Layer 10 of a small transformer language model trained on English Wikipedia (15 layers, counted from 0, width 96).
Take only the direct path to the model's output, skipping the later layers: a vector added to the residual stream pushes a token's score in proportion to its dot product with that token's output vector.

Output vectors of the tokens that the questions are about. A number n stands for n times 0.016.
". ": 13 37 21 -3 22 -15 6 -5 5 -38 5 17 12 0 34 -14 13 -36 -19 -5 -32 11 8 18 -8 -10 -27 10 7 -16 41 6 32 25 -2 -46 -9 -55 6 8 -17 22 14 9 -10 -25 25 -12 14 35 -22 3 10 14 3 -7 10 18 26 -7 1 -11 -15 17 -11 2 10 -1 4 -17 7 10 -13 1 8 -6 -46 -20 -6 -19 -11 14 18 -4 -4 15 -18 -4 -22 -28 -6 15 -21 -9 55 20
"Rank": -53 -16 -7 -26 2 -23 12 41 -19 -29 10 24 4 15 40 -13 15 10 -44 18 25 36 23 -5 -10 19 6 21 13 37 -33 26 -36 14 49 4 13 -11 13 47 29 -13 -26 -37 -14 -8 -19 -27 -4 -47 15 23 32 14 4 67 -16 -57 -71 54 3 20 16 9 -9 -5 39 9 -15 18 59 30 9 -38 -25 35 33 11 -14 49 31 -33 33 35 25 -31 -22 13 24 -3 21 40 22 -14 45 28
"ardo ": -7 -54 24 -36 -42 33 55 28 4 7 17 -27 -27 24 39 -57 50 16 -40 -25 27 -36 17 15 39 21 33 -12 4 8 -21 22 -52 12 50 -31 7 56 -65 -30 -14 -45 -14 -31 -59 38 -73 -46 5 -9 39 60 -12 47 78 56 -41 -6 -23 -5 -7 5 12 -4 2 -47 -22 13 -12 25 -5 -5 62 -77 -28 1 77 34 -21 49 0 -3 39 70 61 -23 -1 20 -15 38 2 -10 -24 -30 14 30
"was ": -12 -49 8 10 -1 16 53 34 5 23 -21 9 -39 61 5 -32 -8 -7 -5 -7 -35 32 16 -10 -8 21 6 -17 -7 17 -31 -10 -33 2 4 -11 -30 29 1 1 19 27 11 -13 -2 -1 18 3 -7 7 41 93 3 7 3 7 15 10 -15 -5 -29 56 38 0 20 19 16 -25 19 -11 13 20 -27 4 -38 20 -8 -37 14 6 6 31 -14 -12 -8 -12 -6 -15 41 -3 26 -17 -21 -23 -19 -3
"ever ": -12 -33 -19 -27 16 28 88 14 -13 -46 -61 -38 -95 24 4 -52 14 26 17 -1 -19 3 -24 -1 -38 19 22 -17 -3 -4 -21 18 -57 41 5 -36 54 -4 -19 -39 40 34 -38 -37 -46 10 -47 -15 -28 -3 9 -1 -28 62 49 41 10 -47 24 -21 44 13 33 -2 39 -6 17 16 8 15 -10 18 -2 -47 -15 10 11 21 -19 19 -1 66 25 16 6 -27 44 13 11 -33 15 -25 33 -46 20 15
"et": -5 23 22 1 31 -10 42 15 -4 -15 -30 -3 13 31 -13 36 -22 -2 -17 6 48 -1 -29 17 -8 11 0 21 66 9 14 -19 28 -36 13 0 -21 22 25 11 3 -15 35 6 -13 -1 -4 -19 10 13 -17 18 3 -5 5 -22 4 -18 -1 11 -3 -23 14 -15 4 -6 14 -19 2 -6 42 11 -32 11 13 13 32 8 -25 -4 -36 -16 6 20 6 -33 6 -7 -21 18 -8 -5 -1 13 17 13
"ish": 2 9 -44 13 8 6 42 7 5 -39 -6 8 -4 33 -8 -22 -20 -8 -22 55 -11 5 1 14 54 33 20 -2 -2 30 22 44 -18 -12 3 -5 -5 -2 -9 12 -14 32 13 1 -5 -15 -54 -38 3 -44 -5 44 15 23 12 27 29 -22 8 -15 5 -11 56 10 0 36 19 59 44 13 18 42 33 -5 -15 18 -23 -3 3 13 -6 43 29 25 4 -4 25 -2 32 0 4 -7 56 3 21 51
"tural ": 13 -60 -16 -24 12 49 29 42 9 4 -15 -3 22 43 21 -45 31 45 -17 7 3 -36 -10 -52 -11 25 46 4 -1 24 15 32 -53 -12 54 -19 -21 -3 -31 66 11 -54 -20 -41 -41 -14 6 -44 -35 2 16 60 12 26 43 37 8 11 8 43 73 51 3 -44 -49 4 -11 17 -16 14 5 3 4 -25 -44 31 44 -11 -48 -19 -5 -18 30 -19 11 -13 34 67 4 11 11 -14 32 4 -17 39
"e": -39 -1 -5 16 23 10 38 -14 -5 -36 -34 18 -21 7 -1 -15 -17 3 -6 1 -2 -7 -6 15 -42 10 6 13 13 -24 46 -19 12 -28 -1 36 -29 -14 20 9 -13 18 41 -2 18 -14 22 -3 40 2 -18 -40 1 -33 -1 0 18 -26 29 -55 -3 11 -4 2 -1 -37 -12 9 -26 6 0 -13 -18 15 16 5 -1 45 -12 5 -9 -11 8 38 43 -38 -7 4 7 -9 -7 -36 -11 -25 -39 20
"ones": 19 -6 -33 -20 4 -17 67 -10 -5 -25 39 -5 -56 40 6 -9 -7 26 -6 6 16 -14 5 -44 27 78 29 11 37 42 -16 26 -27 -47 -1 -42 35 43 14 -40 1 4 -11 -52 -66 14 12 -29 11 -48 11 42 18 9 9 49 -23 1 4 15 41 6 38 -27 -4 -25 -10 24 -28 61 -1 -2 6 -58 -10 33 10 -38 -9 11 7 5 11 61 -13 -44 13 -19 -17 53 11 -17 6 -45 29 14
"Zh": -4 -39 -16 -38 -19 5 15 41 -6 10 43 -15 -12 5 3 -32 -1 40 -22 -11 -5 33 -26 -54 7 2 25 6 9 59 -5 20 -18 -23 31 -21 7 -5 -44 14 28 -24 -42 -19 -20 2 -35 -15 -53 -4 12 25 28 20 19 36 -10 1 -23 -19 23 6 -4 -22 12 -6 7 14 -32 3 30 34 26 -42 -16 30 22 -17 -25 37 59 66 25 21 19 -51 20 4 18 16 19 -2 47 -62 -7 46
"outh ": 23 -31 -12 -20 -33 52 48 7 -9 -37 2 2 -6 -1 30 7 -42 56 -18 2 15 -12 -9 -43 19 49 17 9 34 -14 -12 7 -57 6 21 -61 4 -13 -32 -1 -15 -71 -16 -32 -13 1 -68 -47 -5 -53 10 1 11 31 36 20 -55 -27 -25 3 0 73 17 -22 -58 -5 10 25 -43 25 18 17 -7 8 -7 4 35 -25 -42 13 24 -19 22 78 77 5 20 6 0 21 9 18 3 -42 1 -2
"°": 11 -12 -54 -8 -9 -4 69 -19 -1 2 -6 -17 25 -2 8 0 10 62 -35 9 -11 44 -29 -53 19 9 2 -7 34 22 13 39 37 21 -12 -32 13 21 15 74 -2 -34 -23 -32 -33 44 -39 -29 66 14 13 -9 1 4 23 26 -44 -21 15 -2 47 62 -8 -29 -62 -16 28 19 -41 -9 -9 13 -16 -21 6 2 23 -33 -23 41 -29 -25 17 29 -22 8 -5 27 21 69 41 10 25 -35 35 56
"name": 11 -56 -18 9 3 14 77 31 -9 -11 4 -29 -24 21 30 -52 -40 39 -38 -60 9 5 -40 13 68 -6 26 -9 20 27 -16 44 -69 -64 52 -43 -21 27 -51 30 38 10 -44 -32 10 24 -29 -18 -31 -48 26 34 8 72 2 62 13 -38 13 -51 61 -12 -3 -32 -51 -60 -66 11 -18 29 22 8 35 -32 3 -22 85 -11 -65 48 18 32 18 -52 30 -21 31 -13 -14 32 30 49 49 -39 1 67
"1": -36 29 15 7 20 -19 -2 10 -2 -1 -7 -21 -23 2 -11 -17 12 32 13 3 -1 4 -16 5 4 6 -12 19 -6 -3 -8 33 26 -26 -6 -15 -9 5 6 -2 -5 1 20 9 -15 3 -11 8 27 25 -14 -37 4 9 12 19 4 -8 9 -11 -4 12 3 21 8 22 6 19 -25 -8 -29 -12 35 2 36 -23 24 -18 11 -19 15 6 18 4 7 14 -7 8 -3 0 23 -8 -17 9 2 25
"ard": -13 10 19 -15 36 24 40 16 -1 0 32 -27 -22 32 27 -39 2 -1 -18 -16 30 -31 -26 4 42 9 -4 23 2 16 7 -9 -18 -5 6 -31 -2 -5 -34 -10 -19 -1 13 -14 -24 28 1 -32 10 -3 1 51 -16 38 32 8 -30 -5 -4 -5 -9 -23 25 -2 33 -33 3 -22 -11 74 -18 -44 2 -35 -9 -5 15 36 11 47 -26 10 21 9 32 -28 -19 -3 -17 2 1 13 12 -11 35 10
"ent": -23 -6 7 26 16 -14 46 20 -1 -25 -39 21 5 53 5 -14 -22 -12 -19 45 -1 -32 2 -1 31 -14 16 -24 -3 40 0 -10 8 14 -6 27 -4 24 -26 -61 -3 19 21 7 -17 -14 -24 -12 8 -8 -13 1 7 7 -13 18 8 -44 -25 -32 -6 -22 -4 29 1 51 6 9 -5 34 10 20 -19 -13 -15 -31 16 24 4 -11 -22 -22 -15 -15 -2 2 -14 47 -19 -25 3 -13 11 9 27 10
"of ": -3 9 1 12 -24 36 39 -16 1 -16 14 -27 -48 -52 -39 -27 -23 26 18 -26 -17 -2 -30 -22 -21 -8 -3 -50 -14 -5 -24 -17 -7 34 -5 30 -27 -16 -29 76 -20 21 -6 -24 15 27 -56 9 -30 25 -7 83 -34 6 20 34 17 -24 32 19 -30 -65 38 -27 17 18 59 -10 10 20 -58 -2 -5 19 33 -1 -16 -33 3 27 36 -8 -18 6 -6 10 -6 3 4 0 29 11 -3 -30 -24 8
"=": 25 8 -15 7 11 13 -3 -24 -4 46 18 -10 -31 1 -24 8 15 23 33 -38 -37 -13 7 -1 22 29 44 -53 0 13 -31 37 -52 -7 -8 -32 -21 46 -5 5 -13 3 -5 -42 -9 -41 -21 -26 -27 6 33 29 32 -2 -26 29 -56 27 -48 -45 52 11 38 -68 -7 -26 63 7 22 0 -35 20 -1 -4 -16 26 16 10 -55 -7 68 -72 30 22 -41 25 32 -5 26 15 27 -30 1 -4 20 -20
"lev": 14 -73 31 -52 1 -5 69 -14 1 -6 42 -52 11 17 38 -7 -27 -5 -43 47 0 -24 -11 -28 9 0 13 -3 18 29 -15 -16 -54 1 18 -60 13 5 17 39 23 -20 18 -23 -31 4 11 -20 -34 -56 20 30 -10 26 5 15 -44 -18 -15 48 1 -15 32 -45 -2 -59 44 14 -46 22 11 35 9 -40 5 2 46 3 -6 21 49 -30 14 58 25 -41 2 39 14 48 10 20 46 -8 34 17
"day ": 10 -73 -62 -31 -13 -9 80 -16 -8 -16 -7 -40 4 1 17 -24 49 67 -40 -22 35 49 7 -7 6 11 -6 5 39 -5 6 0 -54 18 60 -63 2 -28 -10 -12 -13 5 -67 -13 -20 3 4 -11 -13 -43 16 8 36 -5 86 52 -39 14 -41 32 15 7 14 -3 1 -24 29 25 38 34 -2 22 -17 -57 -5 6 8 -5 -44 -10 0 1 11 -20 37 -26 -4 6 7 73 19 25 17 -29 -15 40

Output weights of attention head 0. The head adds the sum of these rows, row i times number i of z. A number n stands for n times 0.015.
o0: -17 49 -22 -42 -30 29 24 -1 8 -28 -17 1 4 -1 22 -17 -2 -12 -22 -29 42 12 10 33 15 -4 -22 -18 -10 -29 35 -28 -8 -8 -3 -7 41 -17 30 -51 -13 17 -24 -30 20 39 28 63 -58 20 -27 12 6 20 57 5 -8 9 9 -7 -27 11 31 -9 -15 1 17 -35 -24 -1 7 -21 3 -12 -5 45 -12 -3 4 25 26 -6 44 22 -9 -16 54 -20 -25 -39 -7 34 28 1 8 35
o1: -55 25 -1 5 24 -2 -10 -9 31 -10 -1 37 -16 6 20 -34 15 20 26 -2 40 -19 22 -24 0 -46 -10 27 3 10 9 8 -41 -13 -9 -3 -4 -17 -2 43 -25 30 33 -18 -41 -26 13 54 13 19 -5 -12 -17 30 27 -48 15 -8 21 7 2 40 9 60 -7 9 11 10 -19 44 6 -5 -25 -64 -11 3 2 -6 4 -3 4 14 -2 29 -21 26 25 -2 -10 -42 -31 9 17 -32 54 -32
o2: 60 -27 -16 -1 13 -18 24 -14 38 7 25 17 -19 18 4 -6 -13 2 7 6 -8 -21 7 -5 -22 -59 -15 -3 2 -26 33 0 47 -3 4 4 13 4 -4 -14 45 7 -1 -27 -52 15 27 2 -41 -14 22 22 5 12 -29 -33 5 4 -14 29 -13 1 -19 -30 -2 -55 -4 -21 31 23 25 29 -1 24 -19 26 31 1 -1 26 -5 -32 -28 2 13 -8 28 4 14 -6 -8 -15 -34 -11 1 10
o3: 22 -38 37 35 -34 22 49 33 -11 28 16 45 -16 20 27 -18 0 -20 -11 -31 1 -23 22 42 -11 34 -7 -8 -5 29 -36 17 -45 -14 39 -23 7 8 -17 -18 -23 7 -34 -32 1 -34 59 -67 -5 23 25 24 -26 6 40 -11 22 -45 -16 -14 -48 2 -30 4 21 -14 -5 28 5 28 -48 -30 12 41 20 16 -25 -25 0 -8 7 -2 11 16 11 11 16 -8 -1 5 -32 -27 -9 -2 -3 -7
o4: -16 23 -5 -8 52 -3 1 -18 -59 36 -25 -32 -19 -1 -24 46 -35 -6 23 -12 -4 -7 17 -29 -21 -2 -15 -8 8 -20 -8 25 27 -2 20 -27 51 -16 -11 -33 4 21 8 -3 7 -3 -19 -44 -14 8 2 3 -18 18 -50 -19 -18 -33 14 -12 37 -24 24 -38 10 -24 27 13 -9 -12 -29 -35 22 -9 15 48 -7 7 -37 -6 -8 -40 5 -24 4 -14 29 22 8 -26 8 -72 26 11 28 -29
o5: -13 -7 -27 -30 -24 -7 -15 -17 -4 8 -16 -17 16 -28 16 -2 1 -25 -16 6 24 18 20 12 -38 15 25 12 68 10 17 3 6 1 22 -27 -54 -14 1 -20 -11 -13 19 24 7 -12 -13 66 -20 -31 -3 -10 43 -19 -21 -5 41 -20 0 0 -38 15 37 -23 22 10 13 9 -13 0 -23 25 -66 9 0 0 -6 22 -21 -50 1 8 -53 27 -4 21 -29 3 -43 12 9 -7 46 0 -12 38
o6: -7 -25 -16 -41 23 29 22 -40 -19 -6 -3 -35 6 14 -4 -20 2 -18 -28 37 59 -30 -3 50 -13 11 -22 -17 21 12 -37 -29 0 34 8 -18 5 -56 -11 20 41 -11 -4 -10 15 43 -25 20 47 -35 -20 -44 -34 4 -12 -33 -15 4 23 -21 -20 -25 -25 24 -3 -12 -13 -15 -37 -27 16 -8 37 -26 -24 -4 -22 21 29 20 -27 5 -7 16 -29 -7 -16 -44 -13 3 -48 27 -15 36 -28 -12
o7: 28 49 -15 9 -28 -44 3 30 -36 -1 18 53 -5 15 27 -24 -52 5 -30 27 12 -19 -10 32 15 44 4 6 38 -3 -6 27 51 -17 -10 36 19 24 6 -1 12 -2 -1 -6 8 -15 10 -19 10 37 -25 6 -37 6 -40 16 -15 17 -13 -3 17 11 20 -10 -30 -44 13 26 -21 -4 -1 34 25 -11 0 -63 5 -11 3 -15 16 -36 3 17 -7 -52 0 64 8 13 -19 37 -12 -9 34 13
o8: 43 17 -24 -7 -18 -15 21 -8 -36 -40 -3 -12 -33 40 -4 -42 34 -11 5 -42 -25 18 -14 58 -6 18 -20 -2 -7 -22 -6 -19 1 10 1 14 3 29 45 16 11 50 4 42 14 -73 33 -14 -38 29 29 29 23 -32 -38 -21 19 18 37 -14 -8 39 8 -7 31 8 -17 -16 17 3 5 -42 6 18 -19 16 -4 -25 53 -9 -29 -1 -1 -10 -22 44 -5 -12 40 -2 21 41 -48 19 -11 16
o9: 9 32 35 4 -21 -21 -46 -3 -4 27 15 11 45 3 14 -31 -7 49 24 -17 27 16 -5 -2 12 -3 -15 -4 -8 -8 22 11 31 11 22 -31 -42 7 15 38 -54 17 18 24 0 -14 18 32 11 7 20 -4 15 16 13 7 -5 2 -24 -23 1 52 -15 10 51 -20 32 18 -21 -29 82 19 -16 -10 -11 34 6 -41 -9 22 11 -43 -22 -25 -9 3 -8 -39 25 33 10 18 0 -1 -20 -47
o10: 20 2 -40 5 1 -19 15 -26 1 67 21 6 -23 6 -44 -22 -16 -45 -17 -34 -38 -26 -31 -24 5 28 21 -23 0 -1 -17 -47 -2 -22 -39 -7 -21 39 1 -9 0 23 -16 -49 9 13 -39 -33 30 31 -46 -15 47 16 -16 -29 20 -5 -11 -1 1 -45 -13 17 -13 -37 -41 -16 -5 -17 5 -12 -14 5 -24 -2 29 15 17 10 26 -9 -9 -5 -15 30 9 -20 15 29 42 4 11 29 54 -28
o11: -24 -13 5 41 -9 18 18 -1 -71 18 -66 -23 -12 9 -20 10 -28 14 17 1 -16 38 28 5 6 13 -4 28 -15 15 -10 -30 20 -9 0 19 -24 34 -22 -24 18 -39 13 -7 -2 0 -26 -41 11 -21 -3 -2 -10 -13 -17 -16 9 3 23 -13 21 23 -9 32 -10 -46 63 -5 2 -5 45 -11 4 -43 -11 0 33 11 -49 1 -47 -2 19 35 -6 24 4 38 10 12 -36 -36 0 36 -34 -7
o12: 4 11 -51 -42 19 -49 10 -11 -16 -12 -7 -10 13 -14 32 -32 21 18 31 35 -15 35 66 -30 9 -7 -4 -35 -5 -21 20 1 -8 4 -8 -28 27 -19 -16 -30 17 29 -25 -15 -28 22 5 -7 -20 -9 -8 -34 -19 -9 -9 0 -12 13 -4 -38 1 -24 1 69 27 -19 2 -12 -14 -3 -20 21 -18 37 -6 12 -14 -37 -4 -2 29 30 23 -26 27 -25 22 56 15 44 20 36 1 11 -38 -23
o13: 4 13 -29 23 -9 19 -49 -26 -37 -1 5 -8 -28 -19 36 -36 11 -41 -43 -25 9 -11 -29 -23 34 -20 40 -7 -8 56 -16 15 6 -24 -9 22 9 29 -33 2 40 -25 2 -10 -37 3 36 -26 4 16 32 16 25 -4 -19 41 -7 20 7 -5 -14 32 37 9 6 -28 8 6 16 -14 -18 31 6 -34 -11 50 -21 -31 -18 7 23 -19 22 -30 13 -10 13 16 -5 16 3 -13 8 -12 19 4
o14: -7 -12 41 4 -23 -7 49 -23 -3 -28 -2 -46 -15 32 -33 -3 -12 -5 14 -32 -7 36 -25 -10 21 -10 -10 31 2 28 -27 -30 17 -38 -9 -11 12 9 -42 -12 5 -15 2 14 -8 -13 12 -15 -20 -15 -34 -1 -2 -56 -15 -9 -39 50 -2 9 -26 -15 -34 -14 8 -48 -30 14 -28 52 32 -23 -19 -31 45 -16 2 -15 0 3 1 -6 -36 -13 -16 9 -16 -12 13 69 -29 5 24 -20 0 18
o15: -22 27 -17 14 -21 33 22 38 1 4 10 35 -7 -12 24 24 55 30 -3 -38 -11 2 27 -2 -6 -11 -10 10 17 -11 12 -5 -2 0 -43 -18 -2 -9 11 -33 2 -13 -14 -16 25 -32 -23 58 10 17 27 -2 19 28 -3 12 13 63 17 7 30 -35 3 12 -29 -42 6 11 6 15 8 25 0 11 -42 -17 -30 23 33 -9 -32 -88 -2 -1 -4 10 10 -46 15 38 -5 1 9 2 -7 3
o16: -47 8 49 13 -4 -21 -4 -5 -21 23 -12 -29 39 -15 17 32 -13 -11 -9 -1 6 37 -23 -20 8 -12 -43 -5 -3 -13 8 9 -38 6 12 17 16 5 6 21 -21 41 6 -30 -20 -19 12 5 5 -30 0 -9 13 12 14 -51 10 -1 -49 -7 59 39 -6 9 15 32 32 -34 48 1 -58 -23 -74 -16 11 39 -22 0 -35 6 1 -11 -19 -16 46 -6 15 -2 -57 18 -21 7 -40 24 -53 -16
o17: -35 39 93 -37 20 -22 -5 -3 1 28 16 10 5 -8 2 6 -10 -15 -42 48 -19 16 3 -5 25 -6 9 -3 -25 20 20 31 37 3 -44 -2 30 36 15 -48 30 41 8 61 11 -32 -30 11 26 -39 -9 7 -11 -9 9 -17 37 -17 -6 10 -41 -13 4 4 0 -8 -16 -24 -24 13 0 1 19 3 -15 47 -27 2 -36 6 14 -26 -9 32 -21 20 -19 -20 17 0 -10 12 2 -30 -48 -9
o18: -22 7 -15 0 1 -42 2 32 15 23 -17 5 -6 61 -35 -25 -23 -9 -35 16 -34 -24 14 -51 31 3 -44 6 2 16 -16 -2 57 2 -23 24 11 11 -20 -9 -23 4 6 2 -9 13 14 15 -57 5 36 -38 4 -59 49 -26 22 53 56 5 3 11 -3 -15 19 23 19 49 -10 -19 -9 28 -6 -8 -1 -38 28 4 -36 -5 23 19 9 -12 2 38 41 -9 0 19 -21 19 29 10 28 5
o19: 4 -40 -51 24 15 2 7 49 -40 -79 23 2 9 -8 -19 -2 14 42 37 -5 18 -4 -17 -39 -13 -3 -26 -12 12 7 5 -7 -6 7 32 0 11 30 -13 -31 -17 -17 -19 37 -38 23 -2 22 -8 -28 15 -44 14 24 -20 4 -1 -42 -9 -26 12 25 -30 -2 -38 -13 32 11 17 -32 10 -68 -34 -25 41 -37 10 -24 -37 10 -20 -19 72 47 -44 -26 13 -33 21 11 -8 -15 6 -1 -24 2
o20: -48 -9 18 14 58 14 13 21 3 -43 4 -27 0 -3 28 -13 3 28 -11 13 -49 19 -3 9 -10 20 10 12 -4 -10 -18 -20 12 -13 -4 -4 -53 2 -2 18 17 -14 32 -16 -50 6 33 0 -14 29 -34 15 14 58 -17 16 45 2 47 33 -3 -39 -17 14 -14 -19 20 -14 -8 28 15 -43 -7 -1 15 15 -13 9 -4 11 2 35 -41 -40 -32 -19 -33 21 -39 16 -2 -4 19 20 -16 -20
o21: -6 -1 2 -6 17 0 -16 1 -6 -8 11 31 19 -18 -12 -13 3 -40 37 -36 -5 -2 37 10 -11 2 -7 -1 -22 0 34 16 39 67 17 17 8 7 20 -17 -3 -4 32 1 -30 35 24 -35 37 -25 2 11 19 10 -17 22 -1 -33 -19 -41 -27 2 -22 -2 -23 -1 20 4 0 40 0 -17 0 -23 29 -33 -31 -21 18 13 -16 -1 -29 39 21 60 -39 25 -52 0 -27 12 -17 9 29 1
o22: 15 1 19 -7 -32 3 -13 0 10 -19 -11 7 -30 3 15 3 36 7 -1 22 -9 -4 10 14 21 38 -35 -8 -3 -32 35 11 76 26 -66 17 26 40 -25 2 21 -8 -13 -8 -44 43 25 -38 -12 -1 33 -12 0 -5 35 -23 1 -26 2 -14 16 4 12 -1 11 43 -14 -56 -36 2 -5 -19 -16 -47 7 9 -10 7 5 -12 -47 -18 -8 -26 -20 -18 -15 25 -3 10 -33 -51 23 46 45 64
o23: -37 -22 -9 5 20 24 6 -17 30 -5 -15 -35 47 -39 -9 -35 27 1 -41 -12 -26 -7 21 69 16 0 2 2 -15 45 19 9 35 -63 -25 19 4 -8 -1 17 36 -1 48 13 26 -56 -33 3 -21 8 33 15 10 24 -31 -17 -28 -46 -4 -13 7 16 -5 12 -19 5 3 12 -36 10 2 40 29 -13 42 21 -14 -15 -2 -18 46 -10 -19 -7 -18 20 26 -12 -1 -26 41 -7 17 14 27 -10
o24: 19 -22 -1 -23 34 6 13 -68 -6 -17 9 -35 -21 17 -20 -19 -7 43 -17 4 -5 50 -31 -42 -29 -12 -3 22 29 12 19 31 -1 -1 19 -35 -12 -33 27 -7 16 -20 -31 3 -32 -17 -24 -44 63 34 8 -33 -33 -13 2 -23 -17 -14 8 -16 -24 28 21 -17 -20 21 19 -51 -9 -19 4 12 -6 -25 16 -11 -51 -36 32 -29 3 20 -52 19 -13 -41 31 -12 5 17 28 -11 -12 35 17 20
o25: -20 -10 -9 5 -44 -10 -34 -12 -28 4 20 0 14 11 9 -9 -49 44 29 -8 -15 -7 54 -3 -9 32 12 -11 -2 10 -27 14 3 -18 17 -5 -5 33 -25 63 58 -18 -24 23 23 4 -18 27 34 19 5 -9 35 2 8 -17 10 15 47 -5 -17 -8 -18 -25 -18 -1 -7 -45 -13 -18 -48 32 23 20 10 32 4 -53 -9 10 9 9 -5 30 13 27 7 5 10 -10 14 4 27 -35 -22 -29
o26: 4 -35 -22 -10 22 -3 -38 23 -3 -9 25 -24 -9 -17 -13 -41 -23 -27 38 51 -19 30 -2 2 -2 -15 -24 47 -1 -5 2 15 -9 -5 9 -18 -17 8 -11 -6 5 19 9 52 35 -7 -6 3 11 5 8 20 7 -21 9 -5 8 -16 19 8 32 -34 12 -33 45 -4 -20 -24 11 -14 42 16 2 -1 -17 -10 -40 34 12 -65 -14 -8 -67 5 -8 -68 17 -36 -33 29 -50 10 8 -47 6 -15
o27: -37 1 8 -27 -9 -19 7 2 -27 -2 16 -3 26 -9 -25 26 40 23 -26 13 -18 16 -31 0 -3 7 -7 -20 -17 21 -15 4 -21 -13 -3 -17 -8 15 25 26 8 8 13 32 -24 68 17 8 17 9 58 -38 -31 -21 -15 4 -26 -28 20 12 -23 16 -32 12 22 -57 4 30 16 18 -20 -2 46 69 -43 -7 15 -5 3 5 4 -6 -49 17 15 -24 23 16 -34 -7 3 33 21 -27 32 5
o28: 29 13 -2 5 0 -21 7 33 22 -30 18 7 8 -28 -26 11 16 9 -11 -11 29 -2 28 17 26 11 20 1 32 -5 -3 1 -31 0 23 20 27 27 26 -28 17 -12 22 -42 -45 -4 7 -47 40 19 44 -46 2 -15 4 28 -39 28 15 23 8 -31 55 -32 -9 14 17 6 13 52 -40 -11 19 -14 0 12 29 40 9 20 -24 -11 -7 -15 4 27 16 -21 19 -2 24 -11 40 16 -8 -3
o29: -29 -31 3 -17 38 24 -6 28 -30 18 7 26 -7 32 18 -31 -30 16 -36 -19 -45 3 13 45 31 -23 -17 46 -21 -23 -30 30 19 19 -8 -1 -27 35 -24 -30 -10 -30 -18 28 -24 -10 -12 -9 -29 21 -31 -36 -12 -15 -10 -14 -44 10 -24 -8 -3 0 -10 0 6 -29 15 -8 -23 1 -9 21 8 12 36 -1 -16 -16 -1 -25 -33 -7 12 28 1 12 -3 13 -9 -24 86 -16 -24 -26 30 -20
o30: -25 -27 0 -45 16 -16 38 21 31 28 -18 20 -14 24 29 -2 -18 40 15 -21 34 -5 2 25 17 22 32 4 17 -46 23 -14 17 14 5 -8 29 23 -22 -12 20 32 -11 18 -37 -4 -7 12 30 -16 29 29 44 -17 25 10 40 0 2 7 32 56 -46 6 18 51 -6 23 16 24 11 21 6 -36 5 22 -3 9 4 -10 30 -24 3 -25 30 4 40 -48 12 -1 35 3 -40 48 -16 -34
o31: -34 17 -20 32 -33 -35 19 -17 -17 -2 5 -29 -28 24 30 -33 -28 12 21 6 11 -31 0 -10 9 -6 -14 -16 -7 -4 -38 7 23 7 2 -7 13 -12 9 -9 12 2 -9 48 -3 28 14 -35 38 12 -23 -18 5 47 27 -23 32 10 -2 -7 -45 39 52 15 27 35 21 28 25 2 -5 -6 16 10 -30 -8 -43 53 -1 -5 -27 5 33 -28 14 1 9 -2 39 27 -32 -2 19 -46 2 29

Each question shows a token from some text and the vector z that the head gathered there. A number n stands for n times 0.042.

"di": 13 15 -20 18 1 -5 8 2 -42 -10 -9 6 2 30 26 2 -5 7 8 7 11 -3 -17 -12 7 35 -20 -3 0 -10 -8 23
Pushed down most: ". "

"cast": -1 27 1 49 -13 15 15 10 -9 -19 2 13 -16 2 16 -2 -6 -13 -9 13 6 -16 14 -5 -8 -18 3 4 -9 37 0 13
Pushed up most: "ardo "

"age ": -27 22 -33 -27 -17 -5 -3 -13 -14 13 -2 -2 -23 -22 3 -14 -8 0 -6 -3 12 -1 -3 3 8 10 16 4 -17 -7 0 5
Pushed up most: "1"

"Broad": -3 24 -8 28 -12 14 17 1 -5 -8 2 7 -16 -7 8 1 -6 -4 -7 7 12 -14 1 -4 -6 -10 12 1 -13 29 -5 16
Pushed down most: "="

"21": -27 21 -14 2 -19 -3 -3 -14 7 16 -7 -2 -34 -14 6 -14 -2 14 12 -12 21 2 -12 8 -16 1 7 -11 -21 3 -6 7
Pushed up most: "was "

"al": -7 12 -5 -21 43 -10 8 38 -41 -11 3 67 -32 3 25 13 -22 4 30 -10 3 3 -1 18 -7 28 -22 -4 3 -1 7 19
Pushed up most: "°"

"in": -4 14 -5 12 -9 -4 -21 20 -21 -7 2 -12 0 14 14 36 -52 -6 -19 -16 13 -13 -28 5 -10 -27 7 -2 12 -27 -2 27
Pushed down most: "°"

"J ": -1 15 -17 -7 -4 0 15 -7 8 12 -1 -2 -21 -18 -9 7 -4 9 0 -6 19 -8 -20 -3 -1 -4 22 -1 -20 14 -13 9
Which two tokens does it push up most, strongest first? ". ", "e"

"ement": 9 22 -14 -19 -6 7 25 -16 12 -9 -39 23 -6 -7 -1 -4 -20 -11 -20 0 22 17 10 -2 17 -2 7 -5 8 15 7 29
Pushed up most: "ever "

"and ": 1 23 -12 -2 -10 8 18 -14 5 11 1 -4 -17 -28 -8 -1 -10 2 -3 0 27 -3 -14 1 -15 -9 18 -3 -13 13 -8 14
Pushed down most: "="

"am": -17 11 -1 8 16 1 1 12 -5 3 13 13 -16 -15 1 6 -5 10 -20 2 13 3 17 13 -6 -6 3 -10 -18 3 -4 20
Pushed up most: "ent"

"ens": -38 -26 5 3 93 1 -26 15 -20 -16 50 -14 -11 67 -36 -19 -5 -13 -7 -10 -12 9 -53 33 4 23 -30 7 -25 -27 14 6
Which two tokens does it push up most, strongest first? "=", "name"

"r": -46 5 2 -6 -2 16 4 17 -7 -22 32 23 -35 16 32 -10 15 12 -24 -33 53 -9 -25 -24 10 -8 13 16 10 8 -41 5
Pushed down most: "day "

"mi": -3 29 -12 3 0 11 1 -4 -16 16 -3 4 -22 -1 -17 -5 -22 13 -15 1 18 12 -11 28 -1 3 -5 11 -8 -4 -16 21
Pushed up most: "Rank"

"on ": -9 21 -14 4 -2 7 14 -12 13 14 -6 3 -20 -29 -4 11 1 8 -3 3 16 -1 -20 9 -7 -4 17 3 -13 12 -5 16
Pushed down most: "ones"

"l": -7 18 -2 -2 -17 9 -4 13 -13 1 18 -13 -2 2 -5 17 -13 -5 -16 -12 21 -11 -27 -1 -21 -17 15 -9 -4 -13 -5 11
Pushed down most: "°"

"ay": -17 8 -21 15 10 37 29 -19 -40 -2 3 20 -13 -20 -5 -9 4 0 -41 4 10 -10 -44 10 -4 -2 -7 6 1 3 -14 17
Pushed up most: "outh "

"ra": -37 0 -16 11 3 12 3 -1 -10 -15 23 22 -41 9 45 -4 5 -2 -20 -32 36 -32 -12 -11 11 1 31 -15 8 5 -34 17
Pushed down most: "Rank"

"ip": -15 4 -15 13 22 5 -9 -32 -5 -16 9 -13 -6 2 7 -17 15 -26 -5 16 7 8 -5 -21 23 -13 8 4 12 1 5 0
Pushed down most: "Rank"